Layer 4 of a small transformer language model trained on English Wikipedia (8 layers, counted from 0, width 96).
Take only the direct path to the model's output, skipping the later layers: a vector added to the residual stream pushes a token's score in proportion to its dot product with that token's output vector.

Output vectors of the tokens that the questions are about. A number n stands for n times 0.024.
"==\n\n": -29 -35 43 38 -13 -23 -27 -52 18 12 4 2 -30 -2 -52 4 43 52 14 4 -35 -21 -12 4 8 24 -33 -4 5 -8 -9 -29 12 -16 49 15 -29 11 13 28 -11 12 55 16 -2 9 -26 7 46 -35 51 -55 -16 -24 15 -14 -39 -8 -13 32 -33 41 4 65 -4 -6 -37 -25 -11 -23 -4 -5 14 0 2 -25 -14 -31 9 -6 4 19 31 -11 -27 2 48 39 1 35 29 10 -1 -23 -30 20
"urn": -50 -16 -6 38 -10 4 -18 -28 39 17 10 -33 -40 1 -39 67 16 36 8 1 -45 6 -6 -24 -9 50 -9 -55 48 -13 -10 -7 5 -3 -2 13 -22 4 4 52 -26 23 9 -4 -49 37 47 -24 13 -8 -16 3 24 32 0 -40 0 10 8 -17 13 -9 -48 43 1 16 -39 -11 -13 15 43 0 -21 -44 -25 38 26 21 29 1 44 -21 -40 0 -49 -16 -19 31 -14 -7 -28 23 21 -6 40 13
"able": -9 -21 -6 30 -28 -35 38 -11 15 25 -36 -56 -17 -10 39 63 -15 -16 2 -24 -27 23 28 7 24 28 -3 -11 -16 -5 0 -27 -4 37 20 -44 -7 7 -19 -14 -7 -6 -7 14 -7 35 -3 8 10 -15 20 -14 -22 20 9 -40 52 45 -28 40 30 28 5 7 18 -15 -40 -14 -66 -4 -46 2 -19 7 -4 8 15 -13 30 -20 54 14 -6 -17 13 5 -32 0 32 -16 4 -15 -7 34 9 -10
";": 8 -7 47 21 -8 -5 -10 -15 29 -6 -29 -11 20 7 -8 -15 -8 50 -30 12 -21 -10 -42 60 17 12 -13 2 0 20 6 7 -4 -29 -38 -3 -11 -2 21 -34 -20 19 -9 7 -4 -23 10 11 -2 -23 -1 3 -6 -7 21 9 -3 13 27 1 -8 0 -28 24 -24 3 -32 16 -31 -24 -5 3 -11 25 0 16 -3 -3 20 -11 4 27 -24 37 -16 -5 49 -4 18 8 18 -17 20 -18 -16 -17
"ong": 33 2 -6 33 1 -31 -7 -4 -5 -25 8 16 17 20 -65 11 -20 5 10 -3 -41 45 20 -23 -9 -7 -26 19 3 8 6 -25 21 33 17 11 2 -9 2 3 -29 44 8 -13 -57 43 13 -22 7 37 2 -29 9 -12 5 -10 1 25 -19 9 3 -21 6 35 21 -5 25 2 -25 -6 -2 3 -52 -36 -41 21 2 -59 39 20 -24 -20 -9 -21 19 -6 -11 39 1 3 -6 39 10 9 29 -30
" |\n\n": 2 -3 42 41 38 -3 2 -34 8 19 20 -16 -1 -6 -16 4 22 28 9 18 -21 -42 -20 2 -5 -16 7 -5 10 -7 -4 -44 4 -6 24 -16 -6 7 20 3 14 -3 13 7 -31 5 -3 42 27 -29 14 -32 -22 23 18 -9 25 1 -17 -5 -17 -7 7 15 -34 -7 -4 -9 -15 11 -30 -4 -39 -14 -14 8 -7 -4 19 2 -27 36 -32 21 -46 1 17 15 19 2 31 -22 11 -19 32 4
"ct": -51 -7 23 29 15 -18 -23 29 11 25 68 23 -12 24 10 27 6 -39 54 -3 21 -18 22 -24 57 83 -26 -17 32 -4 0 -33 8 26 1 -27 -40 -7 -12 9 11 -32 30 22 1 9 0 23 47 -42 37 -1 -12 -32 -6 -9 -14 32 -1 24 -22 -13 -13 -25 -34 -9 -8 5 -35 11 -40 -1 -70 33 -5 -18 12 -3 -25 1 -12 -59 3 68 0 8 -27 -11 -31 -17 22 -21 -15 -6 13 14
"gan": -15 -11 -1 29 -8 -1 21 13 16 -16 5 -20 65 32 -39 31 -25 34 72 -30 -30 32 -16 -26 -12 -8 12 -35 64 30 -7 8 8 20 12 -17 3 1 27 25 -22 1 63 -44 -14 22 32 17 -21 -67 2 -18 -30 38 -22 -49 15 6 -62 28 -19 21 37 -14 -10 -31 13 -11 1 -12 -5 0 -68 5 -24 -6 7 -7 30 -15 11 -29 10 24 -1 -3 -3 0 -42 3 31 -11 30 8 -37 -1
"ies": -4 -7 39 -11 -23 -22 -1 -1 -3 35 42 14 10 8 5 20 31 18 13 -31 -17 -23 -6 -29 17 32 0 -63 2 4 -8 -49 15 5 10 24 25 5 -32 -1 8 24 -33 -2 29 29 2 -28 13 -30 -29 22 28 -20 46 -61 -1 -18 -36 17 29 0 -12 32 -16 -12 -57 -1 18 -9 -42 1 2 27 -42 -22 -8 -46 48 -24 34 -18 36 -22 -16 -21 -1 7 11 -5 13 32 18 16 9 37
"ld": -29 -48 8 16 9 7 20 -10 11 30 -36 6 -15 23 -3 48 9 42 -22 12 -55 -8 -17 -22 15 19 -11 -34 13 -4 -4 -28 14 26 21 8 18 -7 -20 1 5 5 54 -33 -37 -54 45 1 23 -59 -27 12 43 -25 -18 44 -4 21 -16 42 -30 4 6 38 -7 -25 -13 36 -57 -27 17 -4 -43 38 -47 -19 35 3 -7 21 14 -35 5 32 26 -34 7 30 -49 4 48 -24 24 27 1 -18
"}": -10 27 18 24 -15 -2 29 -10 -32 28 21 -14 36 -53 -42 10 32 20 15 52 -14 35 20 33 16 23 -12 -9 -2 3 6 -25 7 -4 -5 -18 20 6 -47 53 -2 10 32 0 2 -18 19 24 67 -28 19 -35 5 -4 11 -1 -17 -8 -29 48 14 -13 -41 -17 -21 5 -8 -25 0 -18 -47 0 -1 3 -76 8 -20 -18 26 -20 35 28 -39 -24 -75 -29 -14 10 -30 -10 42 16 44 32 -53 20
"ings": 3 -37 -8 91 -46 -2 2 -16 3 38 33 18 6 28 -39 64 35 33 -4 -7 -58 -12 -20 -37 3 1 -11 -37 28 47 -6 -37 15 38 1 -5 -8 12 -25 15 1 29 -1 49 45 1 9 -49 -10 -21 26 -37 4 21 59 5 26 -59 -1 21 17 7 24 -6 36 -6 -17 -26 -22 -8 -48 3 -79 -10 -47 10 -19 -27 80 -26 24 -16 2 -31 0 9 -20 -9 -19 -20 11 6 28 5 -32 5
"ence": -5 -34 12 -5 9 -3 35 -57 -7 -6 -5 49 -7 -1 9 71 -4 -23 1 50 -29 21 33 3 11 33 26 -50 -4 -5 -5 -10 7 8 5 -41 -47 -4 40 29 10 59 3 12 -10 19 -20 -21 25 -88 7 -65 17 -13 -38 -30 60 3 -27 8 44 -1 -17 -21 -23 -4 -18 -9 3 -65 -21 1 -42 -10 -10 12 -6 -2 48 35 23 -4 31 20 -4 -6 19 18 -17 -6 15 -14 24 7 -47 35
" Jo": -21 21 28 17 -7 5 -18 -36 -5 9 -23 30 -16 -8 -16 -8 -18 23 12 -26 14 -24 -9 9 4 -26 -1 -14 12 4 -1 -18 4 -11 36 -2 -12 -1 -21 22 -9 5 16 -2 41 36 5 -41 14 -33 -12 12 11 22 13 2 13 7 -9 -9 -8 25 -3 7 13 -7 7 6 -19 17 -23 -4 11 -19 -44 -6 26 27 36 -4 1 -11 -11 24 -8 -26 18 8 15 14 18 -12 14 -7 -49 -17
" the": -25 -40 18 14 9 -2 -26 -13 8 9 -1 8 10 0 2 -2 -17 -12 -25 13 19 26 16 42 -12 -16 -17 -10 3 26 2 -10 -14 2 19 16 -8 -6 -6 9 -8 -4 2 35 -31 12 15 -18 20 -2 -26 2 28 -7 -2 -35 -24 28 -6 -5 -7 13 -6 -12 12 -34 4 -8 -7 11 1 2 15 3 -43 -11 -17 14 33 15 -10 1 25 13 31 7 4 -26 27 -24 15 -35 26 -9 -10 3
"ee": -24 2 -29 52 -24 -12 3 -12 18 -12 24 31 0 -31 -21 11 -31 54 35 -13 -30 3 20 -1 -13 0 -48 -65 -40 16 -13 4 17 2 25 14 -21 9 24 24 16 -2 15 26 16 59 -19 -49 -12 15 1 -29 4 -31 23 -18 27 -2 -25 23 45 -1 -13 22 4 8 -4 -19 2 0 25 2 -57 37 5 31 14 39 13 -39 -24 40 -70 -48 -18 -51 35 17 18 6 3 5 14 -18 29 -43
" have": -9 -38 41 29 13 -18 8 0 -5 36 -15 -1 -17 -8 3 -27 -12 33 -10 -5 3 20 -28 -27 16 -3 -3 -39 11 39 3 -8 3 18 17 24 -39 25 -10 6 16 10 52 10 -33 -19 -2 0 37 -32 -1 11 25 -8 -4 -31 -22 -1 -21 12 -5 20 -54 17 46 -10 -15 -8 -11 -9 -29 5 5 -16 -35 -13 27 -28 33 -15 7 -6 19 25 -4 16 24 -1 -12 -18 2 -24 22 27 -12 7
"up": 15 -51 -32 25 6 -3 2 -47 5 28 23 -27 20 44 -20 -7 23 -24 28 -2 -7 -3 -16 -57 2 6 -13 43 -28 0 7 27 13 13 -35 -29 0 -9 -27 5 -6 27 71 -12 33 0 10 3 3 -4 -26 -16 18 5 3 -14 12 -4 1 39 10 -13 8 1 4 -6 -2 -34 -25 2 9 0 -41 23 -35 -11 7 57 6 -5 -30 -11 38 -39 -40 -32 9 14 20 8 -6 12 6 37 12 5
"iv": -10 14 15 8 -17 20 -9 -36 11 -27 19 -46 -36 -14 2 59 9 -3 30 -45 -24 12 -11 -16 9 5 -21 18 34 46 7 13 9 -11 -36 -21 12 12 -23 -23 28 -19 63 1 -16 30 67 -42 31 -9 21 -16 7 -10 -13 25 -30 18 2 3 44 -17 10 47 -4 -30 27 11 -9 -9 -14 -2 -31 19 -15 -4 -6 -29 47 -3 4 -21 -6 -26 5 -24 25 0 -26 -19 -1 -8 -30 2 1 17
"orld": 21 -34 -10 44 -2 -43 -10 -6 -6 26 37 -5 25 30 -57 46 19 40 41 -15 -24 3 -22 9 33 -1 20 -30 -52 5 2 -17 20 1 31 -14 -41 2 0 40 2 38 -3 45 -11 -9 15 0 17 -7 0 -33 -5 -14 2 -13 -11 6 6 3 28 17 -5 33 6 20 7 13 -29 -7 17 3 -95 -2 -46 -16 10 -2 12 -31 -5 -56 18 -27 26 -17 0 16 11 6 29 -63 26 5 -39 -3
"ar": 34 -10 -37 -30 10 -22 40 12 -1 -8 18 14 -28 33 -7 -5 -14 0 20 -9 -66 11 -12 -8 -19 29 23 -11 -23 4 8 7 -13 22 20 -9 -4 -6 6 0 11 38 -17 -10 -7 26 5 5 0 5 1 -4 21 -8 22 11 -19 22 0 -9 15 30 -8 4 -25 -15 0 50 3 -4 3 0 -19 21 -32 4 1 -25 6 15 -30 2 17 -11 -11 23 -1 -8 7 21 -13 16 -28 -23 -27 -20
"ight": 5 -31 -42 32 -9 -7 -18 -44 -32 5 45 -5 3 12 -19 32 -19 -3 -23 -24 -54 11 23 -11 17 29 -9 -55 -7 65 1 -26 16 74 8 -9 9 -2 40 0 -28 -32 -26 47 -45 7 -5 16 38 -46 -26 19 -8 -11 49 -3 -27 10 7 -5 -2 -11 -5 13 43 -21 12 40 8 -38 -2 -2 -24 -9 10 -25 39 -22 31 -2 6 36 -15 -20 -21 -21 18 0 -45 24 10 1 22 32 40 -4
" ": -11 26 10 -11 -18 -5 -14 0 12 1 22 -19 32 0 10 -19 9 10 -22 0 21 -13 8 35 -3 -17 -31 13 -10 -5 12 18 -21 -33 10 39 -19 -17 -8 -12 15 -9 63 48 -5 -3 17 -5 -9 -16 -31 -21 -13 10 1 16 4 -22 9 -3 -32 -8 9 -8 -1 5 17 15 -5 -6 -2 8 37 8 -18 -1 6 -11 -2 -15 -3 19 -18 -3 -6 -7 -2 -8 29 12 -1 -13 -6 -1 -19 8
"200": 22 -34 1 11 -4 -10 11 -29 27 26 -8 -31 -2 -22 -62 0 18 -33 20 32 30 2 -23 43 0 28 -37 -12 -24 -19 -4 -8 2 47 10 -33 11 -7 5 -27 -3 38 62 22 6 -16 -5 -2 30 -21 6 -24 -5 -22 -17 3 18 4 -11 -3 6 0 20 17 2 18 14 -8 -19 12 -14 -2 -32 -52 -17 -19 31 10 22 -40 24 24 -4 8 -2 10 -33 19 12 25 -1 -30 34 21 0 -33
".": 19 6 -6 11 8 -5 -12 2 3 -7 19 -30 -17 -4 22 -32 7 -2 -27 27 -3 40 -14 8 -11 -17 -3 11 -1 -6 17 1 -13 -31 -12 11 7 -18 23 -11 -11 -19 -22 -16 14 18 32 8 69 -4 -5 -13 3 -7 15 18 1 -16 10 -21 -21 9 -32 10 18 -1 -48 8 21 -7 -30 -2 -41 22 26 10 -1 -8 24 -14 -10 13 -7 1 -17 39 36 -4 33 -42 20 8 4 -5 -20 -8

Each question shows what one neuron of this layer's MLP adds at an activation of 1. A number n stands for n times 0.0042.

n248: 5 -16 -12 -17 -9 -8 39 -27 6 -31 19 -7 15 13 39 -15 17 9 21 6 10 20 14 -3 -3 -1 15 6 19 2 5 -7 -22 -1 -15 -10 1 -6 24 19 12 -17 29 -20 -20 -4 1 1 17 -20 -8 -37 16 -3 -42 -42 -31 6 -3 -17 14 -19 -5 21 19 1 0 16 -12 -20 -5 25 4 2 -17 34 15 -20 -31 33 7 13 -4 -7 -11 15 1 2 -3 12 -15 19 3 -25 -40 34
Pushed up most: "ence"

n207: 7 -12 -36 17 -33 12 -14 -28 10 -9 16 0 -11 10 -8 -26 1 17 -8 9 26 12 3 8 1 2 -11 3 0 22 -12 -27 -8 -16 8 -17 4 17 27 -10 12 -7 -2 -6 -25 13 5 10 31 -4 1 27 -1 -14 27 -36 -15 7 19 -9 -22 13 -4 0 41 -13 17 -7 14 -4 6 6 11 1 -15 21 21 -21 2 13 26 1 -7 -8 -8 10 23 5 -13 0 -8 2 -22 7 -17 -46
Pushed up most: "ight"

n163: -28 -6 6 14 17 -3 7 2 -12 -13 21 11 -3 -40 -30 -3 1 17 -31 -42 -8 -10 -3 37 13 8 7 1 -28 14 18 -18 -19 13 -1 4 17 -4 20 14 36 7 8 24 8 50 4 -6 -7 4 44 -7 11 4 -19 21 -31 -13 30 19 -30 8 -7 -6 -23 21 -7 -30 -24 7 4 -6 -3 -12 18 -11 12 -10 14 -7 -15 -11 10 -7 11 -29 9 23 -12 28 -35 -20 -1 3 -5 -14
Which three tokens does it push up most, strongest first? "==\n\n", "ee", "orld"

n314: -12 -13 -3 -5 -30 -1 -8 11 3 3 -11 -17 44 -8 -14 25 38 -23 24 -20 4 -12 -7 24 -19 40 11 -11 -14 32 3 7 -16 -36 11 11 -17 -28 19 -5 -3 1 -17 -13 24 42 10 5 -18 33 -2 35 -9 7 29 -21 23 -8 10 -66 -1 -14 7 -7 8 -1 -31 24 -2 23 14 -3 6 13 37 25 -32 11 -1 -9 -5 22 -26 -33 -5 -13 -13 -6 5 -17 2 4 -2 3 14 -29
Which two tokens does it push up most, strongest first? "ee", "urn"

n373: -3 -24 -38 -8 2 -1 9 -18 -13 -4 5 -4 4 9 18 9 -12 16 15 -18 16 -14 -11 -4 14 -23 21 42 -2 3 32 7 6 -25 -7 16 16 -25 -7 3 6 6 3 -13 15 -9 13 -52 -4 -11 -6 19 -7 16 -8 -9 -11 -17 -2 3 12 28 -27 25 35 -23 2 -17 -18 26 -6 -1 16 7 -16 3 10 6 -28 -4 2 -7 9 -21 31 15 -19 -10 9 29 -12 20 14 19 4 -42
Which two tokens does it push up most, strongest first? "up", " Jo"

n95: 22 27 -17 45 -34 18 -12 18 -2 8 -26 16 -24 -20 6 19 2 15 17 -1 -23 0 3 -4 -9 -29 -2 -5 -5 13 0 -24 19 24 -4 -53 30 -39 9 2 26 -3 -8 26 31 -16 24 -1 -8 -15 48 -21 -21 -33 -7 -21 -10 -11 43 -3 9 -25 -4 30 19 -22 9 3 0 -16 6 2 -5 26 -21 -18 -14 7 17 -1 -6 1 6 -8 -10 4 -4 -1 24 -11 -41 19 8 8 6 8
Which three tokens does it push up most, strongest first? "ings", "iv", "ee"

n54: 4 5 -10 -14 -19 8 15 -2 6 6 20 -7 -27 8 3 -11 -11 -33 0 -8 -9 -14 -10 -18 12 -16 10 8 -7 25 -7 -23 -44 -21 29 -14 39 -1 -18 -1 -44 -9 -38 -12 17 -4 25 20 11 -19 29 -19 23 2 15 -31 -11 15 14 6 -18 -13 -12 20 3 10 13 32 -5 10 14 49 3 17 -18 22 -9 12 16 -11 10 -15 15 15 17 -10 33 7 -24 -2 -34 28 -4 -1 2 -16
Which two tokens does it push up most, strongest first? "ar", "ies"

n352: 18 -30 -15 -9 0 -3 7 9 -1 -24 -1 -12 19 7 5 19 11 5 -7 6 -21 -6 -3 3 19 6 -3 -10 4 -37 1 2 9 10 -19 16 2 6 -19 -12 6 -15 21 -19 17 19 35 2 10 7 -14 -2 13 37 -4 -14 14 1 11 -14 -39 9 32 3 -9 11 5 -37 -3 3 35 22 -4 8 12 -8 -19 -20 33 8 14 -1 16 -17 -5 -42 -22 -38 -30 41 8 -2 -29 4 -11 9
Pushed down most: " have"

n261: -2 -21 -4 -43 -29 6 9 -3 -1 -12 27 -56 13 8 27 -14 0 -10 -14 -13 15 14 -11 -14 -29 13 11 9 13 -6 -10 2 -8 20 0 -42 33 24 -43 39 -27 15 -9 22 15 -12 -3 -16 -26 31 -5 -19 -2 -2 12 -21 -20 -1 -27 19 -8 -2 12 -23 -1 -21 17 -2 -13 9 32 -11 -4 -13 35 18 -43 -2 11 17 -16 -3 -20 6 9 20 0 30 15 13 10 34 31 14 25 0
Pushed up most: "up"

n80: 22 45 -7 13 -65 32 29 12 -35 -16 -4 4 -6 7 -17 6 -3 14 -4 22 5 7 13 6 12 -22 24 28 12 15 0 -19 -4 -14 24 -22 -9 10 -28 27 26 21 -14 -13 -22 -17 -18 -22 -12 17 -1 1 -32 6 -22 53 19 -6 3 -2 5 -28 11 -7 -23 -18 9 -11 21 -15 -17 -4 30 16 -32 12 -1 -14 25 13 0 14 7 -29 18 22 15 2 12 -17 -23 -33 -15 -14 -25 9
Pushed up most: "}"

n9: -22 44 2 -3 18 -3 -11 -14 -23 13 8 28 -25 30 -21 -4 4 -25 8 9 7 8 18 20 18 7 -15 44 -27 11 -9 -39 -13 2 14 1 14 43 1 -1 -2 13 7 16 -4 -24 6 -9 1 -38 14 -29 -8 13 -21 -47 -2 -19 -8 28 2 -8 -13 13 -25 49 -9 -24 11 19 4 27 8 -9 22 -13 -12 28 12 1 -18 8 45 -4 -24 17 -3 -19 -7 -1 -34 7 -14 -27 5 -32
Pushed down most: "ld"

n105: -12 -10 11 -6 -5 36 21 -6 -6 22 6 8 -36 -2 -23 2 13 -1 -1 2 30 17 -25 -19 0 8 27 14 2 -24 23 16 -26 -2 30 44 -5 -5 -7 12 -13 -10 -3 -33 43 -30 17 -21 4 14 4 21 11 -14 -8 -28 7 2 5 -10 -20 -13 13 27 24 0 -40 -13 9 12 25 21 -11 7 -24 -3 14 6 10 10 2 -13 -22 16 -28 -27 -27 2 -4 -13 6 -9 21 -37 13 -11
Pushed down most: "ight"

n226: 40 15 -7 0 14 13 4 22 -22 10 24 -31 -16 -20 36 8 -42 21 12 -19 14 4 -20 -2 -25 31 27 -10 17 -16 22 8 6 -24 -20 -38 2 -20 19 -35 12 14 7 14 5 -29 8 -27 35 9 -27 -28 -4 -18 -19 -23 -22 -15 -22 4 -39 14 10 26 6 26 33 30 4 7 6 48 6 28 16 -27 -1 29 5 -37 -23 21 -21 -29 -3 26 27 -15 -8 -7 -5 4 -1 13 -40 -1
Which two tokens does it push up most, strongest first? ".", "iv"

n81: -15 11 -27 19 17 3 -6 -28 -4 7 -3 5 -18 26 -41 -17 11 -6 -26 -9 -20 -20 10 6 10 -26 -6 -23 -13 -13 14 -45 26 19 8 -12 10 7 7 2 25 -29 -16 -36 35 -15 -2 20 -32 -8 18 31 14 -21 4 17 23 -19 39 4 15 -13 -14 -13 -11 30 20 6 15 1 -22 33 -2 19 13 -22 13 -6 13 -4 51 15 -18 1 -12 9 -3 0 -8 -5 -6 40 -17 -14 -14 -14
Pushed down most: " the"

n146: 23 21 6 -3 -11 17 -7 -39 -9 -7 -19 -2 -3 -18 15 -5 -9 -23 3 4 -24 -21 36 6 28 17 -1 -21 -16 7 -24 7 -19 7 -4 -6 30 -1 -8 -10 -1 16 -15 -7 -29 4 -41 -16 -1 -6 -15 3 -19 3 23 20 43 -7 2 6 10 -10 -34 31 9 29 -10 -31 1 -21 -12 22 -19 19 5 6 -19 30 21 -17 -15 22 38 30 15 3 20 31 -9 12 -35 17 -10 -12 -7 5
Pushed down most: "gan"

n91: -9 6 -13 7 -11 0 -6 -19 -8 -1 -1 -11 4 13 -5 8 -10 8 2 25 -28 24 -3 -4 -6 -11 27 14 -18 -30 23 28 33 -24 33 -28 -34 -15 -2 -2 4 32 -7 18 31 -19 18 34 48 -18 11 16 -3 -16 -17 -21 14 22 -4 13 2 29 26 -30 -14 19 -33 -14 23 -19 44 -10 24 8 -6 -8 -4 -21 -4 28 6 -7 -27 -9 -4 5 -26 -7 7 17 -26 2 -17 -26 -18 -17
Pushed up most: "ence"

n21: 38 19 11 3 -10 -30 4 1 -7 -31 -12 8 -25 -24 3 -34 24 -27 11 -16 -21 27 -9 13 -33 6 -19 -7 10 0 21 -23 -3 31 -15 14 19 -4 12 -13 -3 13 20 16 7 8 -16 24 -3 21 -12 24 -21 7 -7 -8 4 39 -2 -14 -33 1 10 -6 10 26 26 -2 -22 2 22 20 12 -1 15 -7 -13 17 3 -23 -34 -15 18 -28 -15 -11 15 -23 23 -8 15 12 -16 -11 -19 31
Pushed down most: "ld"

n238: -32 -25 4 11 -22 5 15 9 -31 -4 1 -24 -25 11 3 12 48 -22 16 2 -7 19 5 13 18 -7 -8 -14 -12 7 -1 2 -1 3 -32 25 8 -7 8 22 -1 -8 29 -9 -16 6 23 6 -13 15 40 10 11 40 -8 18 -2 -18 -1 4 -7 -3 9 -4 -10 10 -28 33 -5 -11 -20 -54 20 42 -32 -8 -12 -15 11 10 22 20 -9 -8 -5 -7 -35 -15 -19 -28 16 25 -25 4 -5 8
Pushed up most: "}"

n8: -2 -6 -18 -37 -7 -9 19 -7 11 22 27 2 5 -20 -41 -36 -23 18 -3 -38 11 3 16 13 23 -1 -15 7 5 43 -19 8 7 7 -9 -17 -5 24 -26 5 -7 -7 -9 -11 19 -15 5 2 -15 18 -6 -30 7 21 -10 33 7 27 -22 -18 1 -20 -2 -19 18 26 3 12 3 30 17 -60 -21 26 -1 22 -25 15 4 -10 29 4 -7 -16 23 13 -14 -7 0 -4 3 20 -9 9 6 1
Pushed up most: "ee"

n46: 7 -5 4 22 16 1 -9 -6 -15 -26 47 8 28 13 12 11 -8 4 -3 36 -18 -14 56 -5 15 -22 13 -4 18 -4 -10 8 -20 -1 -58 -18 -40 -5 3 -44 -11 -14 -21 7 4 26 29 20 -22 1 -4 21 -5 -60 -8 37 1 -3 4 -13 -3 19 -31 -12 8 2 14 -35 11 15 25 -22 -7 -16 -11 10 -4 23 -7 -8 4 -5 10 -1 40 -18 5 9 -14 3 5 -16 -31 14 32 15
Pushed up most: "ct"

n267: -16 9 -13 -10 10 -29 -21 24 12 1 -10 -40 -1 20 -15 13 -43 3 39 -3 37 11 -3 2 10 18 6 -5 20 15 -56 15 -1 18 -7 1 28 -32 16 -3 -22 33 1 -47 15 21 12 35 13 10 -46 -1 -10 -12 3 27 40 -20 -15 27 28 -5 -20 43 -8 3 44 -14 -7 10 -20 16 10 33 -32 -26 -18 15 17 7 13 13 -24 5 -46 37 -18 10 -10 3 -32 -6 -10 -29 -12 -31
Pushed down most: "==\n\n"

n120: 2 18 -7 30 44 21 -8 -14 -11 -2 -27 3 28 -17 -11 2 -36 8 10 -13 -36 -4 4 13 -19 33 1 27 20 -6 18 2 2 17 10 13 14 -11 12 -9 -12 -24 33 -32 -6 10 16 -34 -5 -2 11 -33 -4 6 12 -25 20 11 -1 -7 -10 7 -41 -17 9 16 -14 11 -20 -25 -4 -39 -3 8 -2 -6 14 -18 -31 7 -13 14 12 13 15 3 7 -3 -32 50 19 -28 8 20 4 14
Which two tokens does it push up most, strongest first? "gan", "ld"

n2: 10 4 6 9 -43 1 28 16 -24 -28 -44 28 26 24 -18 16 -8 -12 -12 25 5 -16 5 -14 -24 -16 9 -11 -6 36 15 -40 15 -14 16 -10 -7 2 2 -9 -9 7 25 -6 -4 11 -17 -17 20 -4 -23 13 -17 -5 -7 5 -9 -19 -13 17 4 -28 -6 29 -8 9 16 -4 32 12 16 2 -20 -21 33 15 -29 -17 -13 -22 20 -14 9 29 -30 -7 32 17 2 6 9 29 11 -18 1 -3
Pushed down most: "able"

n365: 5 6 28 2 -21 -16 19 -17 -7 11 3 -28 11 -18 12 -24 -23 -1 -21 -33 -28 3 -16 -7 6 -27 0 13 21 -6 -24 1 4 18 -4 10 27 28 9 3 -10 8 4 -34 -11 -3 29 -17 10 1 1 -2 8 10 9 -2 -4 0 -33 -25 7 -26 3 9 34 1 21 2 17 8 10 -38 -13 21 -10 -28 -1 19 -32 2 -8 14 -3 6 16 29 -4 -2 20 6 13 8 19 10 15 2
Pushed up most: "gan"

n272: 4 -24 29 -2 -3 -28 -52 33 -24 13 -5 -18 8 2 22 -13 -13 -3 14 41 -17 35 23 11 11 -20 26 5 -44 -17 40 15 8 6 -7 26 -5 -26 11 15 -16 -1 -57 22 -24 25 -15 -14 -23 -3 3 -27 29 12 11 -40 12 -27 3 -11 -18 -32 32 -15 -10 21 9 19 -27 -1 -3 37 3 14 -4 20 1 1 22 21 20 -14 -28 8 4 -16 -18 37 4 -23 12 22 13 2 -1 -18
Pushed down most: "iv"

n50: -10 11 19 -27 11 20 41 12 2 1 -11 -23 -7 6 29 -8 4 10 29 -18 -10 -3 4 -13 16 -15 7 -42 20 -20 -21 -3 -25 -10 4 29 -9 -7 11 -8 -1 8 -13 -8 -12 14 4 5 -3 -5 -27 32 -1 -47 -3 10 9 -21 -12 8 3 20 -19 21 32 25 -10 -27 27 -25 18 32 0 13 12 -21 25 -1 -12 9 -34 -1 -14 22 15 -47 22 8 -24 -23 1 -21 -11 1 31 -8
Pushed down most: "ings"

n234: -10 -4 -7 -14 5 5 -6 3 37 -6 -15 -5 -15 6 23 4 -31 -18 -10 -26 -25 -10 12 -3 -40 18 31 19 12 8 0 -12 -22 28 -6 48 12 -40 2 -1 11 -44 -5 -5 -29 -34 12 5 6 20 4 -11 6 24 -22 7 12 4 -8 3 -35 -3 -11 -2 -4 8 13 6 -24 17 -27 11 -13 14 24 10 37 -1 -8 0 -2 6 12 18 -11 1 -14 12 27 -5 -2 19 19 -19 -18 10
Pushed down most: "orld"

n341: 14 13 -14 -16 -12 -28 5 11 -24 4 31 27 32 3 -11 3 5 5 1 9 -27 -2 10 -25 3 -5 8 2 5 -5 7 -18 -9 -4 -10 -39 16 25 -27 22 29 15 -15 -45 9 3 13 -23 -13 -1 -12 10 0 -38 -23 31 7 32 28 -8 15 15 -13 4 -29 -8 10 4 -7 -16 -3 -18 14 6 16 10 -13 15 15 -10 -12 12 -10 -7 23 -27 -16 7 -10 9 -9 4 5 9 7 16
Pushed up most: "ar"

n72: -8 4 13 9 -6 -6 -5 11 -7 8 14 -37 18 12 -13 -6 -14 32 -30 -12 -8 38 23 50 -28 45 23 16 21 -26 -16 7 22 -4 11 9 31 39 -9 26 9 29 5 -20 -7 -31 -5 -10 -7 -37 -9 1 2 4 -10 -4 -28 19 -19 -3 18 -2 -64 15 -28 5 -21 -8 -1 -15 14 -4 9 2 -15 -11 -1 -10 -22 1 -8 -7 4 -43 -12 7 -1 34 45 -10 -3 15 -21 20 -5 5
Which two tokens does it push up most, strongest first? "}", "urn"

n178: -15 -9 -10 6 1 -12 -26 5 4 2 -1 6 15 -33 20 -29 1 12 29 -33 28 -6 -27 -1 34 -59 -6 -9 12 46 -19 15 -29 -25 -4 25 -5 29 16 2 11 -9 33 23 -4 1 -37 12 44 -23 -8 16 12 26 -1 -10 -39 20 -17 -16 -14 -41 5 29 -3 -11 19 -22 -14 3 -46 -7 17 7 18 -4 6 -17 9 19 -6 2 32 -8 0 16 -9 -44 5 -5 7 -5 23 12 51 -12
Pushed up most: " have"

n126: -1 4 14 -7 10 14 10 -36 2 -8 -20 -3 -5 -30 7 11 5 -13 -23 -5 6 -15 -18 6 20 6 -5 20 14 20 9 0 33 -17 14 -52 12 -28 5 -22 30 -15 2 17 1 -26 -19 -24 -24 5 3 8 19 25 38 7 4 11 8 -10 -24 25 38 -3 27 17 -9 -10 11 22 -10 -10 -22 1 11 -21 -33 -31 18 1 -6 -20 11 -2 19 -15 -32 5 2 18 -6 9 26 -7 -14 39
Pushed down most: "ee"

n211: -37 4 -11 2 26 10 -17 -13 0 43 29 -13 18 -24 -10 -15 1 28 -18 9 7 -28 21 17 -9 11 -10 33 -10 -2 9 -14 -15 15 -14 12 19 34 4 21 -7 2 -10 -7 -10 -7 -25 12 -7 -2 -3 -1 1 2 -23 17 11 2 -28 13 -18 6 -4 4 -6 8 59 -7 -9 2 -11 -14 -20 -24 5 14 -23 0 27 2 -8 -5 4 1 7 38 -5 -22 12 -8 11 -30 -6 -5 -2 -17
Pushed up most: " |\n\n"

n340: -2 -5 12 12 -22 -22 7 -30 21 -5 4 -11 24 18 18 15 -5 -12 21 20 14 46 -6 7 14 -32 -6 10 22 28 18 -16 -29 10 6 10 7 6 -15 -16 -19 33 -19 18 -21 16 -4 -8 10 7 8 27 -12 28 3 31 -21 -33 11 5 -28 -2 -10 -32 -51 -14 5 -3 -1 32 -3 -18 -50 -52 -32 -8 9 23 5 15 -13 -8 -50 1 2 19 -27 6 23 24 11 -19 4 7 37 -14
Pushed down most: "==\n\n"